Layer 6 of a small transformer language model trained on English Wikipedia (21 layers, counted from 0, width 128).
A neuron's activation on a vector x is GELU(weights . x + bias), where the dot is the dot product.

Input weights of the MLP neurons that the questions are about. A number n stands for n times 0.0016.
n12 (bias -0.007): 90 -185 -148 -63 52 -25 10 -124 133 -53 -100 60 196 188 84 199 32 -58 90 42 -7 -10 -86 0 -70 -133 -123 -123 148 -41 221 -220 -120 -32 149 63 -65 156 -254 117 -24 127 -254 -3 10 -10 64 -96 -43 -58 91 -134 27 -24 -116 -71 -102 80 56 120 102 84 133 131 -39 -113 -125 -28 -54 -70 -108 10 47 79 -142 -110 260 -39 119 71 17 -51 -153 -112 -135 31 -39 264 0 13 47 128 104 -14 228 72 -179 53 -44 -112 88 -147 -18 69 -210 -68 6 -152 52 3 -83 160 74 97 -99 -184 77 71 44 202 -45 -111 57 -74 146 -82 97 157
n58 (bias -0.034): 106 41 -249 -34 -22 167 0 -3 162 68 17 23 -100 -59 87 -22 92 -187 152 -113 23 -19 126 57 -195 99 -145 -85 -95 0 305 125 -120 162 -76 -37 -103 77 -136 60 49 -141 -194 -288 108 -114 -114 -38 -161 -13 49 -75 -121 96 169 -13 -64 178 -128 274 -92 143 -13 83 62 -41 -141 108 26 -100 -78 17 29 192 -94 61 122 -17 68 69 65 3 116 -70 3 -88 158 -42 -76 -123 -106 -25 27 -316 38 -53 68 0 152 88 24 -73 93 24 -70 168 9 80 -101 -199 -19 102 108 -65 67 -77 111 7 94 -91 -76 39 68 -45 -10 -156 24 13
n64 (bias -0.040): 181 -121 -64 18 -36 81 -54 -7 -127 16 -8 110 60 51 75 94 -64 -142 109 72 31 83 101 111 108 -300 -123 -158 151 35 26 -14 39 -171 271 -40 89 34 -124 0 111 -77 -64 -29 -148 195 -4 -71 -138 -46 -53 -155 53 116 77 -35 -26 -75 256 199 -19 117 128 -11 -29 248 -82 67 -46 -169 12 -197 103 -78 -223 -368 -71 144 51 -38 -34 58 153 -200 -188 -217 160 -22 163 -15 74 108 0 -200 24 -155 -56 16 196 169 163 33 254 -135 44 -77 -7 -27 -297 -149 -183 -54 -91 38 93 -102 99 258 -182 311 39 -193 -4 -7 -141 -73 -10 129
n86 (bias -0.032): -62 91 -140 51 -30 -164 -70 -53 -49 -7 84 -270 95 -175 -92 -20 145 167 343 47 -123 -110 84 13 -101 -7 -146 -39 99 246 123 -77 84 183 13 -18 94 78 -105 181 31 -98 -69 33 93 78 20 -40 220 76 -109 75 -205 14 -45 -145 40 31 245 -11 127 -65 122 3 140 108 67 106 -31 81 -18 -24 38 111 371 -14 -32 94 0 -14 -105 -63 -101 -57 -61 -46 22 34 -120 -102 82 -140 -254 -173 -36 -21 111 0 -101 75 -26 -172 86 118 97 48 -211 53 147 3 -16 -35 27 31 -30 -233 -75 -134 61 -167 66 34 -49 19 193 -222 -96 -37
n109 (bias -0.026): -211 -18 -154 75 -74 -39 3 101 31 -74 -31 -147 -145 33 86 89 -110 29 -163 -193 48 -41 -164 -138 162 170 -170 42 90 -44 143 103 -219 61 90 0 -82 50 0 -210 78 -9 -85 -112 -10 65 47 -79 11 -34 143 74 64 99 27 -237 -160 40 -7 176 -65 67 -74 3 -83 -74 -3 83 165 -83 55 290 -60 -194 38 -222 290 0 -83 50 166 119 195 -10 226 174 127 13 42 130 -9 48 -69 18 39 58 -132 95 -129 -38 16 68 44 12 -221 159 61 -52 -122 26 16 -95 -147 -50 -29 45 -33 -60 214 13 211 -30 0 -6 -44 -228 -33 -81
n161 (bias -0.049): -239 -51 234 84 -376 -247 80 253 -68 -106 -168 -97 -63 -77 211 96 -11 -146 -144 78 31 46 -91 -26 11 91 125 74 124 57 11 202 84 -82 11 -39 -38 -44 114 -237 -53 55 -4 18 101 -173 111 -367 -132 223 -15 -4 190 137 30 79 189 70 -43 20 197 -63 -29 73 -7 -212 146 -23 173 -111 155 163 97 26 227 81 -229 -142 -14 0 -4 243 96 102 79 -104 -154 128 124 -326 -59 -159 -4 -20 -28 -164 -118 -98 -19 -27 59 33 102 -7 36 140 -7 -27 -29 11 7 -155 -123 101 -4 -65 22 4 86 130 -91 26 -109 82 -38 44 91 -36
n182 (bias -0.040): -37 27 309 -18 -83 -165 -20 -15 121 7 -89 -96 -25 -9 86 -3 24 -203 38 20 43 -82 -75 -66 116 -39 0 27 100 -13 176 60 -102 6 37 10 -75 -6 23 130 23 -53 -31 74 84 -79 26 -202 -7 -65 282 -84 45 -95 -52 140 78 -70 -163 166 -44 -61 19 6 209 -88 217 -63 126 -73 -113 -92 55 -101 189 -95 -7 -197 0 -45 140 -203 63 38 149 -240 -149 69 91 13 -113 24 -63 -3 143 46 -98 156 49 177 -102 218 71 0 9 169 -93 -23 -227 46 -46 -134 -126 32 -154 -73 58 142 -215 -193 26 10 128 77 94 -7 84 -50
n222 (bias -0.010): 108 10 164 -50 84 44 -118 83 -29 7 212 -9 77 11 68 -167 -44 -66 -75 -105 -235 -110 -19 -86 107 -64 -3 124 27 48 150 161 42 207 -173 26 51 -90 115 -163 73 -40 196 21 3 -61 53 -185 -87 -89 -34 -26 47 163 -159 -63 -52 103 68 -191 52 156 81 98 -102 -53 9 29 -76 -50 -45 -105 41 136 -52 -50 85 185 21 -97 177 134 3 25 -36 -20 30 9 -18 -143 41 -149 52 37 53 -154 22 -132 -54 111 -3 67 100 -61 180 133 -60 35 -121 -108 -18 48 -135 31 147 -103 -238 -160 131 -9 -10 281 -86 -12 -170 -133 130 -9
n261 (bias 0.027): 50 59 141 98 -22 140 73 -111 -186 -210 30 -23 39 -109 29 -150 170 -122 59 0 64 -190 84 -29 -31 93 263 143 67 7 91 98 -355 -9 -171 123 -33 10 -33 -107 235 133 73 -208 207 -10 -62 -61 81 27 62 -134 36 -83 -7 -53 -58 88 -122 62 -48 85 22 163 -19 -3 -74 54 -112 -227 51 30 -82 -3 44 -114 -62 -190 -28 30 159 241 32 80 41 -24 111 103 131 114 -176 90 -41 -131 -24 -20 -26 -38 100 119 -49 0 -230 43 -70 -129 13 155 155 34 16 -57 -125 105 83 128 -144 89 -16 -196 120 -46 -12 -66 -20 0 -125 -102
n286 (bias -0.027): 0 29 -141 89 11 195 -113 47 -89 -58 -162 127 129 -79 -35 -91 -101 61 55 -21 -114 -278 85 152 4 109 -16 140 102 -20 43 52 16 -141 -8 17 -8 59 -203 -134 -120 15 -131 -34 8 98 103 -27 166 -68 -79 237 -52 40 -32 -229 -39 35 292 -25 -70 486 -46 77 11 -117 -253 -49 -72 16 86 -89 187 227 -94 137 -17 -21 170 -319 150 53 86 -97 -276 58 134 27 27 -24 4 -94 -16 -196 -80 49 -286 180 -32 21 -159 73 187 -44 135 321 -187 -110 -127 -11 -113 -242 91 -143 70 176 147 52 -36 32 267 -32 -128 172 -164 198 -54 147
n298 (bias -0.024): 162 78 248 -93 71 83 166 -24 -154 -167 -129 11 -110 136 -121 -63 -101 81 11 248 -27 28 252 -22 -18 150 113 192 147 4 99 -41 -60 156 -139 46 -53 -234 68 -146 -19 -85 -106 -39 148 19 33 -167 -218 -101 18 58 155 -444 -90 97 151 40 -19 58 203 -88 -25 -115 -49 -31 94 4 -45 198 4 -241 33 -95 -50 4 81 94 7 -200 -48 106 -11 -54 -62 -165 -121 -58 43 -22 -7 -130 -80 32 -258 -4 -120 -141 67 4 -83 -11 0 110 -86 56 -238 -61 -16 -7 -31 281 56 347 -22 38 141 -204 81 44 154 147 73 -116 -208 -12 77 76
n315 (bias -0.013): 188 89 31 -171 67 4 33 134 93 65 198 -66 -22 -7 15 52 251 -122 43 -141 -19 -128 190 -39 -87 215 -4 125 51 -78 134 -48 -127 -45 102 -92 -137 14 -11 -21 173 -74 132 -228 44 -30 131 18 -20 -26 -15 42 33 52 -4 -33 -153 112 72 4 46 -80 98 -50 -63 227 93 -106 -74 289 -125 -205 26 230 68 98 23 35 -42 -201 -257 182 -76 18 -73 -114 -81 136 43 -51 145 -31 -94 -24 -174 -201 -40 -73 300 -87 -157 -103 12 -102 188 78 -67 37 -56 126 204 -100 124 102 -43 -181 -73 -124 -51 -77 -208 124 62 131 -279 12 17 -323
n341 (bias -0.030): -188 -110 -34 -192 88 56 -155 -63 16 4 246 -44 -99 130 366 145 -151 199 8 8 62 -152 -8 27 -76 4 183 -188 -189 -89 -56 127 -94 -111 19 -84 29 55 -94 46 85 -136 -26 -27 28 -12 40 -233 -103 4 96 -273 -100 -73 -122 16 -86 131 -54 -63 263 -140 -135 -215 88 25 47 -46 -81 -36 -137 90 -217 -126 -103 -127 -92 -203 187 185 111 -151 83 98 106 -21 136 137 176 -96 -45 286 231 -121 169 -33 166 -47 -199 21 179 -31 220 -202 289 -8 -108 86 163 -4 -61 -114 225 -144 231 21 -60 4 176 -36 -8 227 -102 89 186 -68 -138 -133
n347 (bias 0.010): -64 -168 -77 -36 44 15 115 -23 68 192 166 42 42 -73 -133 -97 -36 -142 -140 -85 -249 -23 -25 -31 -23 -111 86 -22 -110 139 70 -158 -216 20 -44 29 -79 31 4 214 4 139 30 58 -32 -109 -28 21 -155 268 204 159 -7 50 11 107 -10 63 -113 -33 172 130 -71 3 -242 -145 -3 211 21 73 51 -144 -173 125 247 185 -81 -115 30 81 35 -97 14 -203 59 249 -100 159 -24 214 -199 -151 -29 0 26 -43 -202 -186 -79 -11 -171 72 8 -82 41 29 241 -80 62 94 23 196 14 -67 -83 251 95 -92 -77 -120 -215 63 30 -3 -138 116 -61 -34
n353 (bias -0.028): 145 236 209 -97 80 34 240 154 -98 -81 -69 -100 13 148 38 -65 -76 22 -35 -27 17 0 -59 -111 6 13 92 17 3 -20 215 -42 -26 83 -259 148 -85 -61 -59 -137 -20 -36 75 146 19 -20 -6 -86 42 -154 125 -24 242 -168 26 33 41 -29 3 -47 -6 -225 53 -19 -182 153 3 33 29 -54 134 -220 129 -124 67 -51 394 61 12 -191 -115 86 -115 -69 -95 47 41 19 107 6 -69 -12 23 66 -140 -53 48 -78 69 -201 -117 -119 -71 51 35 -193 -53 -7 256 -6 104 72 220 -13 41 -70 6 -103 -13 3 -10 119 15 143 -107 14 -47 -41
n360 (bias -0.005): -79 98 -125 71 70 241 44 6 -128 -90 37 66 111 -107 -56 -22 41 -105 -66 24 -58 41 -74 -234 123 40 -17 83 -57 188 46 -43 -34 44 -38 17 0 193 -81 58 -20 30 -91 13 -3 31 33 -124 4 182 50 -163 -80 91 -13 -144 23 -194 319 -139 6 129 -166 -39 -57 -70 -84 -137 -7 26 -86 118 -40 0 -191 13 128 133 139 37 43 111 -147 16 276 107 147 16 -29 168 43 -85 48 -121 95 -34 78 -112 -232 110 -114 10 -105 3 -71 111 -265 133 84 -32 -238 -60 7 -17 259 44 -262 -146 -40 86 71 69 -6 -24 250 -63 -36 -68
n364 (bias -0.004): 13 -176 110 -41 -59 32 -42 -50 -21 -5 201 41 -83 -35 -95 54 -2 17 -138 14 70 -95 -70 36 20 -42 49 -76 69 -55 18 9 44 -15 44 136 60 43 140 -44 -99 19 -73 39 21 7 157 16 -103 -100 -11 -69 57 -19 -250 -83 33 -45 -21 50 83 -120 18 49 70 -55 -85 80 76 5 -19 42 197 -81 75 -65 17 -36 -85 30 -50 -7 126 -40 31 -24 166 -2 22 -50 2 -26 -71 -88 53 77 67 -7 -171 78 -43 -29 95 -72 -122 -18 -88 -56 -68 54 -26 -127 -9 -11 -24 12 78 -21 89 96 -77 27 32 88 32 99 -64 169
n370 (bias -0.022): -84 -10 -78 -15 129 117 -99 -72 -60 -39 64 81 120 -62 34 -27 141 -45 0 20 0 -44 -51 168 -152 -117 -19 117 -67 73 3 -82 93 -12 127 -39 165 -59 16 9 66 -29 -30 6 -122 -45 65 3 -208 130 118 82 -38 162 137 -98 -55 -74 -3 -200 101 16 -27 -91 -96 197 -37 259 -155 49 -272 -178 44 240 103 -68 26 -33 33 41 19 -6 62 -24 -191 149 112 -24 -134 -168 -133 187 216 40 46 255 -99 -99 130 71 122 -157 -168 -105 -189 -168 54 -58 -65 -42 -27 -101 110 -6 -37 61 16 94 62 31 61 -12 -92 129 -91 -70 -8 -37
n381 (bias -0.012): -54 37 240 36 -95 76 -4 -101 111 119 76 -159 129 13 -179 -34 -27 -44 42 -89 -109 138 83 83 -24 215 43 -63 -103 -29 -11 79 101 44 -143 78 22 -56 -4 -99 -114 -39 -94 -316 -223 -193 130 17 -152 183 -169 -44 -241 58 29 -204 14 228 -147 82 -14 240 211 -90 -17 63 -180 99 171 -10 132 -47 -152 77 40 59 81 -157 118 103 42 -61 223 111 60 -198 105 42 -207 46 3 74 -51 -30 -127 18 -7 -108 151 -121 135 -178 -132 -13 -24 157 -44 123 -23 -17 30 -230 124 254 14 208 74 -67 -92 -67 -47 -25 30 39 100 -128 -16 182
n399 (bias -0.043): 153 -165 -110 33 -221 -33 111 143 -166 225 -248 47 -23 -155 -244 156 118 78 -62 74 48 118 -294 -76 -237 -127 71 4 -17 -12 148 259 156 187 188 24 277 12 183 41 -110 -50 -8 -41 -70 72 156 -138 -142 -91 -226 110 -152 171 -91 -8 145 -15 214 -49 -252 -214 -94 4 -78 25 115 -36 154 -81 4 -227 63 -31 36 247 142 -66 -119 4 -46 103 69 -65 -58 150 66 96 -72 -78 101 -82 88 34 -194 115 146 -148 143 -101 -178 72 4 -73 84 154 -83 -100 82 67 48 -234 121 -105 160 -137 -141 -20 66 78 -207 -4 -111 75 -39 295 21 8
n404 (bias -0.032): -6 191 22 0 92 -26 211 -36 -173 25 71 -63 27 22 -21 11 -121 -132 -172 0 86 256 -141 -23 54 49 -46 140 209 -36 -185 -78 -172 -29 38 66 -12 -172 -3 188 -45 -44 -239 46 -27 46 15 -21 -80 46 155 -25 -174 -12 46 6 -12 -51 -96 -44 -47 152 78 15 -52 -205 -112 90 175 -59 31 31 -45 127 80 -83 -97 130 40 -18 -51 -89 124 -15 28 40 0 -117 126 -152 25 -23 62 6 -54 -49 -166 196 21 159 -87 177 30 -25 55 45 -49 -43 -3 112 48 6 -120 66 61 43 -15 -48 39 123 0 15 0 -77 148 -229 165 -213
n412 (bias -0.013): 161 -274 -217 -129 -26 -138 -152 -65 100 45 249 180 -352 35 -160 -34 151 -105 -4 -8 24 45 180 242 75 -151 159 -106 215 147 238 -260 156 60 95 41 -100 209 76 -72 63 177 -121 26 -201 162 70 -177 147 -80 125 78 157 -124 -76 36 -8 4 -102 -140 150 55 207 -141 -67 58 -196 -150 138 221 -231 64 -86 -208 -210 -43 -98 -203 7 -106 0 -64 -158 234 165 -57 -87 38 -69 23 116 -179 -40 -143 17 0 128 -46 20 142 88 11 34 33 -11 83 83 97 56 -199 -148 -123 12 12 -165 194 110 -20 133 0 -188 4 59 -29 -47 42 113 -31
n422 (bias -0.018): 40 -91 -10 -30 -153 -44 -169 -147 -153 134 98 54 -120 175 -197 198 238 -34 216 161 -62 194 -75 38 -12 -29 -110 -33 86 -87 86 33 101 3 28 -77 23 19 -95 -86 42 97 227 -77 26 119 25 -82 -250 23 226 -127 -90 39 -81 52 -231 -22 -83 -37 -116 51 -138 -218 46 71 -188 -46 -142 -114 -7 36 6 148 -56 16 -100 7 3 -71 244 0 50 -62 105 20 27 13 181 -70 47 -9 -122 -65 34 42 13 24 -149 83 -30 -53 60 -9 -16 158 120 -30 -120 64 -27 23 26 166 -91 171 -26 -6 -48 -45 -137 -51 64 9 -68 265 -64 -140
n431 (bias -0.035): -36 84 47 -62 47 -115 0 10 130 22 -160 38 -226 -128 -24 -13 65 206 -148 102 107 -49 215 -183 -36 18 -70 11 -167 235 72 -10 57 -106 -37 -148 77 38 18 -80 80 51 4 -143 216 -50 152 37 -15 -46 117 258 -73 -18 -85 -151 -10 79 29 -142 75 -3 -27 -101 113 171 14 -93 -70 96 140 -261 97 78 93 69 -11 153 -178 -70 -7 -131 14 -68 -7 -191 -44 98 -34 -31 -96 119 -29 -11 55 -39 -10 -7 32 -7 78 -211 -76 -175 -111 32 -160 21 145 262 144 67 -94 -159 -112 68 -184 -135 235 86 184 59 46 89 -209 -44 304 135
n499 (bias -0.060): 53 28 -12 83 210 56 -121 -14 34 128 103 15 81 60 100 -78 3 -75 18 -43 76 18 -61 -156 74 57 162 -170 44 -267 163 -59 30 -71 -72 8 23 -55 273 125 49 61 -39 4 45 34 263 -212 -104 204 226 27 -193 0 38 -56 54 -203 -354 47 73 89 104 -254 -4 -35 47 -108 -315 26 -65 68 -37 -84 92 -81 -39 114 88 101 70 -68 165 214 125 -4 337 -149 -286 -221 -41 -53 -69 104 -16 -136 -223 165 -102 204 21 86 159 -139 -159 -23 147 38 57 78 162 -57 -60 -245 120 65 -126 -33 67 -111 38 -81 -25 -48 11 -28 -64 -130
n501 (bias -0.026): -107 -47 -174 131 274 182 -76 137 187 -157 -63 -156 118 15 -118 -107 22 -127 -13 -36 -290 58 -121 -130 71 14 114 -127 135 255 -71 327 0 127 118 -57 62 -17 -94 -82 154 -84 119 16 31 116 -81 64 7 7 -37 71 -119 -159 -194 151 13 27 254 111 -27 98 69 -46 -195 -86 27 11 117 -54 -14 -118 27 -97 -147 -266 35 61 133 -82 -3 -45 47 13 50 39 40 107 -43 14 -31 32 -32 103 40 -191 44 205 21 120 -82 -49 194 22 -83 62 -85 35 -97 -146 35 83 -68 17 43 -21 109 -72 109 -204 -114 159 26 -78 3 -33 -28 -238
n510 (bias -0.051): -25 137 -104 22 3 32 -139 -24 0 -84 -3 13 69 -152 20 16 -13 -184 -99 -153 -37 -154 257 -3 41 67 -266 14 -53 -98 -271 -12 -17 -127 74 69 138 180 -17 134 114 -144 -88 -73 53 44 83 -111 -107 138 3 108 -37 34 -17 -121 110 20 69 98 120 188 102 45 361 -59 -98 -69 -54 62 -69 -30 80 49 72 7 -93 60 70 3 -33 51 144 65 -21 -103 77 -62 -159 -49 -52 69 58 46 -28 7 -164 168 74 269 71 16 -4 -211 -90 13 45 34 -95 -57 -123 -256 -80 -113 -107 -65 86 243 -23 -27 78 -149 -116 -275 -57 138 -12 23

Each question shows a token from some text and the vector x that enters the MLP there. A number n stands for n times 0.0098.

"oc": 178 -150 40 21 -159 -11 -114 -8 -96 -19 -119 -136 -58 -317 -5 -241 -106 81 -112 -34 -53 62 -76 69 110 -39 35 -54 39 -114 -64 -8 97 286 248 82 25 215 18 -211 -18 -78 -224 265 159 -29 -42 97 123 -165 23 6 108 -59 131 27 -73 56 -83 -7 48 15 90 -101 61 14 -76 9 -241 -20 -69 57 -218 233 78 -28 57 29 106 59 -141 -11 -136 46 223 -14 -65 70 117 -90 -94 -10 26 54 -93 -235 192 -6 75 -72 -209 -105 -28 -126 10 -100 6 94 -100 315 -84 159 -76 101 -16 123 138 108 -10 -1 -14 61 -158 -21 146 9 86 92
The neuron with the highest activation: n412

"S": 251 -145 39 17 -174 2 -191 -29 -116 -33 -124 -115 -20 -238 -33 -192 -142 46 -149 -54 27 24 -18 -14 -10 34 36 -49 -3 -145 -68 119 96 200 268 54 -17 222 42 -169 -20 -106 -189 188 103 -13 -154 93 42 -131 81 -79 107 26 168 33 -176 -1 -122 14 -19 97 -13 -71 67 20 -7 98 -184 46 -60 29 -88 300 63 -125 111 141 59 9 -143 -12 -102 -38 180 13 33 123 -8 -35 -87 70 28 -35 -101 -207 249 -36 12 -36 -225 -121 34 -70 29 -139 72 109 -176 366 -118 150 -82 164 29 106 111 107 26 94 3 4 -168 -97 65 36 83 95
Which neuron fires most, and how strongly? n64, at about 1.8

" ex": 241 -94 39 -75 -174 -31 -148 -87 -50 -31 -35 -93 70 -316 0 -135 -13 3 -137 -58 28 49 -29 23 133 57 41 66 37 -167 -104 114 151 271 282 63 -89 127 -51 -105 -109 -2 -120 191 69 -30 -37 71 98 -110 21 -58 94 71 167 -81 -149 -14 -144 49 -67 38 52 -184 115 64 85 -72 -237 119 -20 38 -226 208 146 13 -20 87 72 38 -103 -23 -51 21 186 -34 -6 111 43 -47 -97 45 102 5 -129 -186 130 -60 -66 -86 -360 -80 58 -47 -34 -79 57 93 -90 384 -129 156 -167 45 -28 80 139 181 57 18 -54 -44 -96 -33 143 -7 50 -10
The neuron with the highest activation: n315

",": 232 -80 29 -71 -131 19 -134 -63 0 42 -40 -137 -22 -302 -51 -242 -58 30 -175 -27 -27 81 -54 -3 113 107 7 -9 59 -118 -118 151 133 256 212 43 -58 179 -11 -151 -69 -26 -170 165 166 -119 -38 68 110 -239 -26 -29 89 59 171 4 -181 -74 -165 38 -22 1 59 -133 110 30 60 117 -187 106 -49 40 -145 264 -23 23 86 49 -2 5 -74 -121 -134 45 148 -1 -23 111 -7 -62 -96 37 44 -37 -116 -211 200 7 77 -174 -256 -158 42 -17 -25 -67 46 97 -36 347 -129 93 -97 35 53 102 178 160 6 135 83 43 -126 -80 105 -58 37 55
Which three neurons fire most, strongest first? n431, n58, n315

"and": 160 -141 49 -5 -78 56 -182 -88 -120 -30 -174 -107 60 -316 -53 -268 -79 3 -189 -69 -59 26 -93 56 128 55 -5 -4 63 -174 -175 151 59 239 215 114 27 244 69 -107 -40 -47 -176 195 130 -1 -34 25 87 -114 60 -11 91 -65 145 44 -183 -68 -100 -43 -12 40 1 -115 19 -34 -122 5 -192 31 -32 37 -223 219 -9 -61 43 72 91 155 7 -5 -36 46 256 72 91 88 0 -47 -84 -2 57 -2 -23 -185 205 26 33 -62 -229 -129 -58 -95 56 -131 91 138 -107 315 -218 77 -102 66 45 87 100 131 26 75 -13 7 -112 -43 177 40 76 113
Which neuron fires most, and how strongly? n360, at about 3.1

" (": 221 -163 25 -26 -113 -5 -185 -31 -35 1 -89 -175 84 -359 -8 -245 -64 -1 -138 -49 -19 64 -118 -56 50 82 -24 -2 50 -142 -139 175 85 249 195 43 -12 120 -63 -147 -76 -70 -135 134 148 -92 -55 69 117 -169 62 -24 106 8 125 59 -100 -10 -209 65 -5 -4 64 -39 90 54 -6 120 -169 111 -46 61 -229 180 -31 88 86 112 12 76 -97 -30 -105 82 199 -40 17 123 -39 -92 -41 -4 94 -3 -111 -235 138 -13 58 -136 -196 -71 82 -30 -14 -109 97 106 -138 366 -172 183 -126 23 -12 115 202 114 -3 87 25 -22 -143 -41 118 38 42 69
Which neuron fires most, and how strongly? n58, at about 0.62

"y": 234 -35 84 -8 -154 59 -125 -90 -37 -57 -159 -142 63 -343 -69 -243 -62 93 -224 -11 -46 97 13 38 138 54 51 -2 66 -183 -64 145 72 236 200 88 -66 213 -11 -235 -149 -79 -147 226 96 20 -63 122 125 -198 90 -70 100 -23 146 57 -146 -10 -137 37 -50 53 7 -94 29 12 12 56 -272 41 -31 10 -130 281 98 20 86 56 15 121 -73 -38 -109 16 142 53 8 12 18 -122 -128 13 32 -34 -34 -165 188 10 16 -94 -206 -157 -3 -153 7 -118 6 142 -59 290 -99 96 -83 109 18 105 95 154 2 57 74 12 -120 -46 93 -39 62 52
Which neuron fires most, and how strongly? n261, at about 1.4

"ie": 249 -125 43 -37 -149 -84 -133 -56 -135 -85 -106 -68 -67 -298 -112 -179 -107 171 -168 -24 -46 91 -58 37 193 28 -22 -25 34 -202 -103 78 5 255 204 37 -23 102 -26 -188 -41 -77 -179 251 106 9 -36 99 100 -141 59 -26 109 21 157 4 -96 -28 -144 44 -5 59 34 -80 24 5 -63 40 -248 -8 33 45 -78 278 37 28 50 91 134 92 -122 -54 -129 34 166 97 34 16 -12 -129 -78 4 -6 -22 -34 -166 235 -4 -52 -199 -292 -153 46 -45 20 -128 52 112 -82 326 -78 106 -57 124 -53 123 84 118 104 77 6 4 -118 69 132 64 85 93
The neuron with the highest activation: n364

".": 244 -112 -46 -32 -165 12 -180 -94 -41 3 -74 -110 -57 -286 -90 -236 -104 29 -146 -38 4 91 -67 25 106 55 -1 -9 54 -234 -190 135 119 201 231 73 -47 153 -27 -129 -84 -64 -172 167 120 -28 -113 112 46 -73 73 3 75 -28 143 43 -137 -6 -167 14 14 64 79 -100 43 90 20 37 -182 87 -65 90 -189 211 -12 -13 105 72 32 53 -4 -48 -130 37 189 18 27 66 -26 -40 -168 -1 94 -5 -69 -249 234 51 27 -102 -243 -111 70 -55 53 -35 77 169 -140 380 -156 62 -45 -21 83 112 169 192 -25 77 -52 31 -145 -21 41 11 80 67
The neuron with the highest activation: n412

"R": 274 -149 27 -54 -195 73 -136 -59 -124 -48 -106 -111 -29 -235 27 -149 -116 45 -157 1 -55 -13 -29 -43 126 54 -8 -31 -8 -169 -78 149 102 219 270 104 7 191 -57 -63 -22 -29 -207 241 86 -17 -72 68 61 -167 93 -106 102 24 187 -16 -199 -50 -124 17 3 55 -36 -40 107 50 -2 35 -179 21 -65 60 -127 219 -11 -47 65 132 74 34 -90 -64 -28 62 146 -78 62 63 7 -51 -66 58 50 9 -68 -238 229 27 -2 -120 -194 -152 64 5 -18 -166 85 85 -171 382 -178 180 -145 149 -19 42 154 167 -19 92 -16 76 -160 -65 83 14 38 74
Which three neurons fire most, strongest first? n64, n12, n364

" for": 211 -122 58 -69 -114 -26 -168 -104 -14 0 -145 -137 5 -326 -58 -232 -17 -45 -113 0 -24 71 -76 -86 207 120 29 -26 33 -136 -118 62 80 228 244 100 -73 126 -38 -99 -99 -72 -123 199 121 -41 -50 63 -7 -197 42 16 150 -1 151 -42 -112 -31 -154 21 -63 73 43 -61 173 -1 58 32 -247 160 -63 53 -171 187 66 3 114 58 82 62 -73 -108 -130 55 185 0 10 103 28 -143 -87 48 94 57 -97 -167 219 -92 -53 -55 -262 -63 59 -41 40 -86 28 68 -89 384 -134 167 -98 94 54 44 170 160 -22 65 34 2 -157 -30 108 12 23 27
Which neuron fires most, and how strongly? n182, at about 1.5

"erson": 222 -67 79 1 -159 30 -138 -80 -44 7 -91 -166 38 -349 -43 -231 -150 60 -129 -47 -74 -12 -37 52 122 112 -29 41 -28 -186 -51 126 104 223 185 70 -20 277 0 -131 -68 -24 -192 232 101 -2 -37 76 93 -103 -25 -94 143 -73 163 33 -102 -50 -63 -50 -77 58 90 -84 28 82 -32 53 -207 27 20 6 -138 274 -37 -3 149 95 103 162 -69 -37 -100 -27 152 98 -36 29 -29 -113 -114 -32 0 27 -110 -151 252 22 30 -128 -168 -232 -22 -171 39 -112 46 70 -94 322 -64 113 -73 132 110 86 112 103 -9 101 6 -52 -192 -22 159 14 13 48
Which two neurons fire most, strongest first? n360, n381

" |": 203 -110 14 -16 -138 9 -120 -87 -37 -20 -67 -125 7 -321 -2 -202 -129 121 -124 -75 -9 39 -106 -22 77 40 91 11 79 -180 -80 124 87 222 188 63 -24 182 46 -172 -67 -105 -137 166 202 -54 -63 67 86 -90 59 -33 102 -11 130 78 -169 -22 -203 14 32 47 6 -78 117 22 -33 39 -165 15 -6 46 -190 234 15 13 80 113 13 28 -48 -124 -110 22 157 12 39 89 -111 -80 -108 3 79 -15 -88 -219 241 -12 -9 -122 -293 -117 24 -33 66 -65 104 185 -149 351 -169 94 -97 11 76 93 130 170 68 40 11 51 -200 -91 88 18 116 82
Which three neurons fire most, strongest first? n222, n499, n58

"h": 297 -90 56 -26 -171 -64 -133 -91 -72 -53 -26 -93 -18 -281 1 -244 -106 74 -236 -14 96 2 -63 8 76 48 -23 -17 43 -102 -197 76 47 232 251 58 -40 152 -44 -187 -138 -9 -169 221 65 -30 -38 42 140 -147 -36 8 112 -23 130 115 -119 -14 -160 23 -49 14 -23 -139 -5 39 21 84 -202 5 -18 79 -189 274 75 -44 38 65 37 93 -165 -45 -89 16 152 75 87 81 78 -99 -174 173 -12 -64 -13 -134 226 5 -1 -177 -132 -84 0 -69 -6 -89 108 127 -129 257 -73 192 -86 95 -24 69 137 187 96 118 67 -9 -161 -46 181 4 -8 42
The neuron with the highest activation: n364

" Ar": 239 -88 5 -21 -131 61 -187 -95 -89 64 -123 -138 -7 -299 -38 -101 -127 27 -182 8 -89 75 -73 45 150 113 36 -62 40 -156 -112 133 97 196 202 61 -78 187 8 -171 -5 -129 -139 166 135 8 -112 103 126 -129 41 -12 67 0 113 51 -95 -54 -134 4 -45 111 19 -96 25 36 12 92 -215 15 -104 77 -271 212 104 9 62 40 43 94 -108 -111 -84 -25 217 -47 12 114 79 -55 -40 86 35 45 -67 -256 182 -8 -38 -105 -282 -101 52 -113 22 -68 75 113 -168 373 -121 65 -131 115 -19 107 154 134 29 17 -32 69 -108 20 119 46 34 87
Which two neurons fire most, strongest first? n422, n347

"\n": 229 -180 -20 -36 -133 -2 -129 -57 -23 30 -97 -82 -20 -380 20 -217 -67 17 -167 33 -42 67 -100 -5 147 23 31 -30 -1 -188 -119 89 72 230 269 52 -41 143 14 -75 -129 -95 -192 208 171 -52 -88 59 121 -120 76 -1 72 11 133 27 -167 -6 -182 -29 12 28 23 -78 55 55 54 78 -152 91 -59 107 -152 226 12 23 49 88 26 80 -70 -67 -74 81 208 -33 -7 31 20 -13 -103 10 67 17 -85 -191 147 6 -40 -158 -236 -33 39 -46 26 -33 119 143 -142 413 -139 156 -180 42 12 87 172 157 -26 77 -31 -14 -134 -72 107 3 46 38
The neuron with the highest activation: n347

" In": 235 -99 26 -54 -76 39 -215 -16 -84 38 -99 -122 29 -369 7 -236 -117 -3 -81 -36 24 93 -69 -32 64 168 16 -16 3 -112 -46 68 118 240 187 6 -34 257 1 -123 -24 -138 -193 198 229 6 -126 105 48 -217 -6 -87 122 -89 150 51 -78 -52 -161 16 -2 60 50 -19 -13 -36 8 37 -180 74 7 87 -128 208 91 2 48 78 68 75 -123 -109 -97 21 171 4 -39 39 70 -117 -71 37 68 31 -96 -208 180 -64 -54 -154 -271 -95 -28 -92 6 -64 -44 89 -39 402 -126 165 -77 105 43 44 132 175 73 21 -10 25 -91 -30 90 4 99 87
Which two neurons fire most, strongest first? n298, n404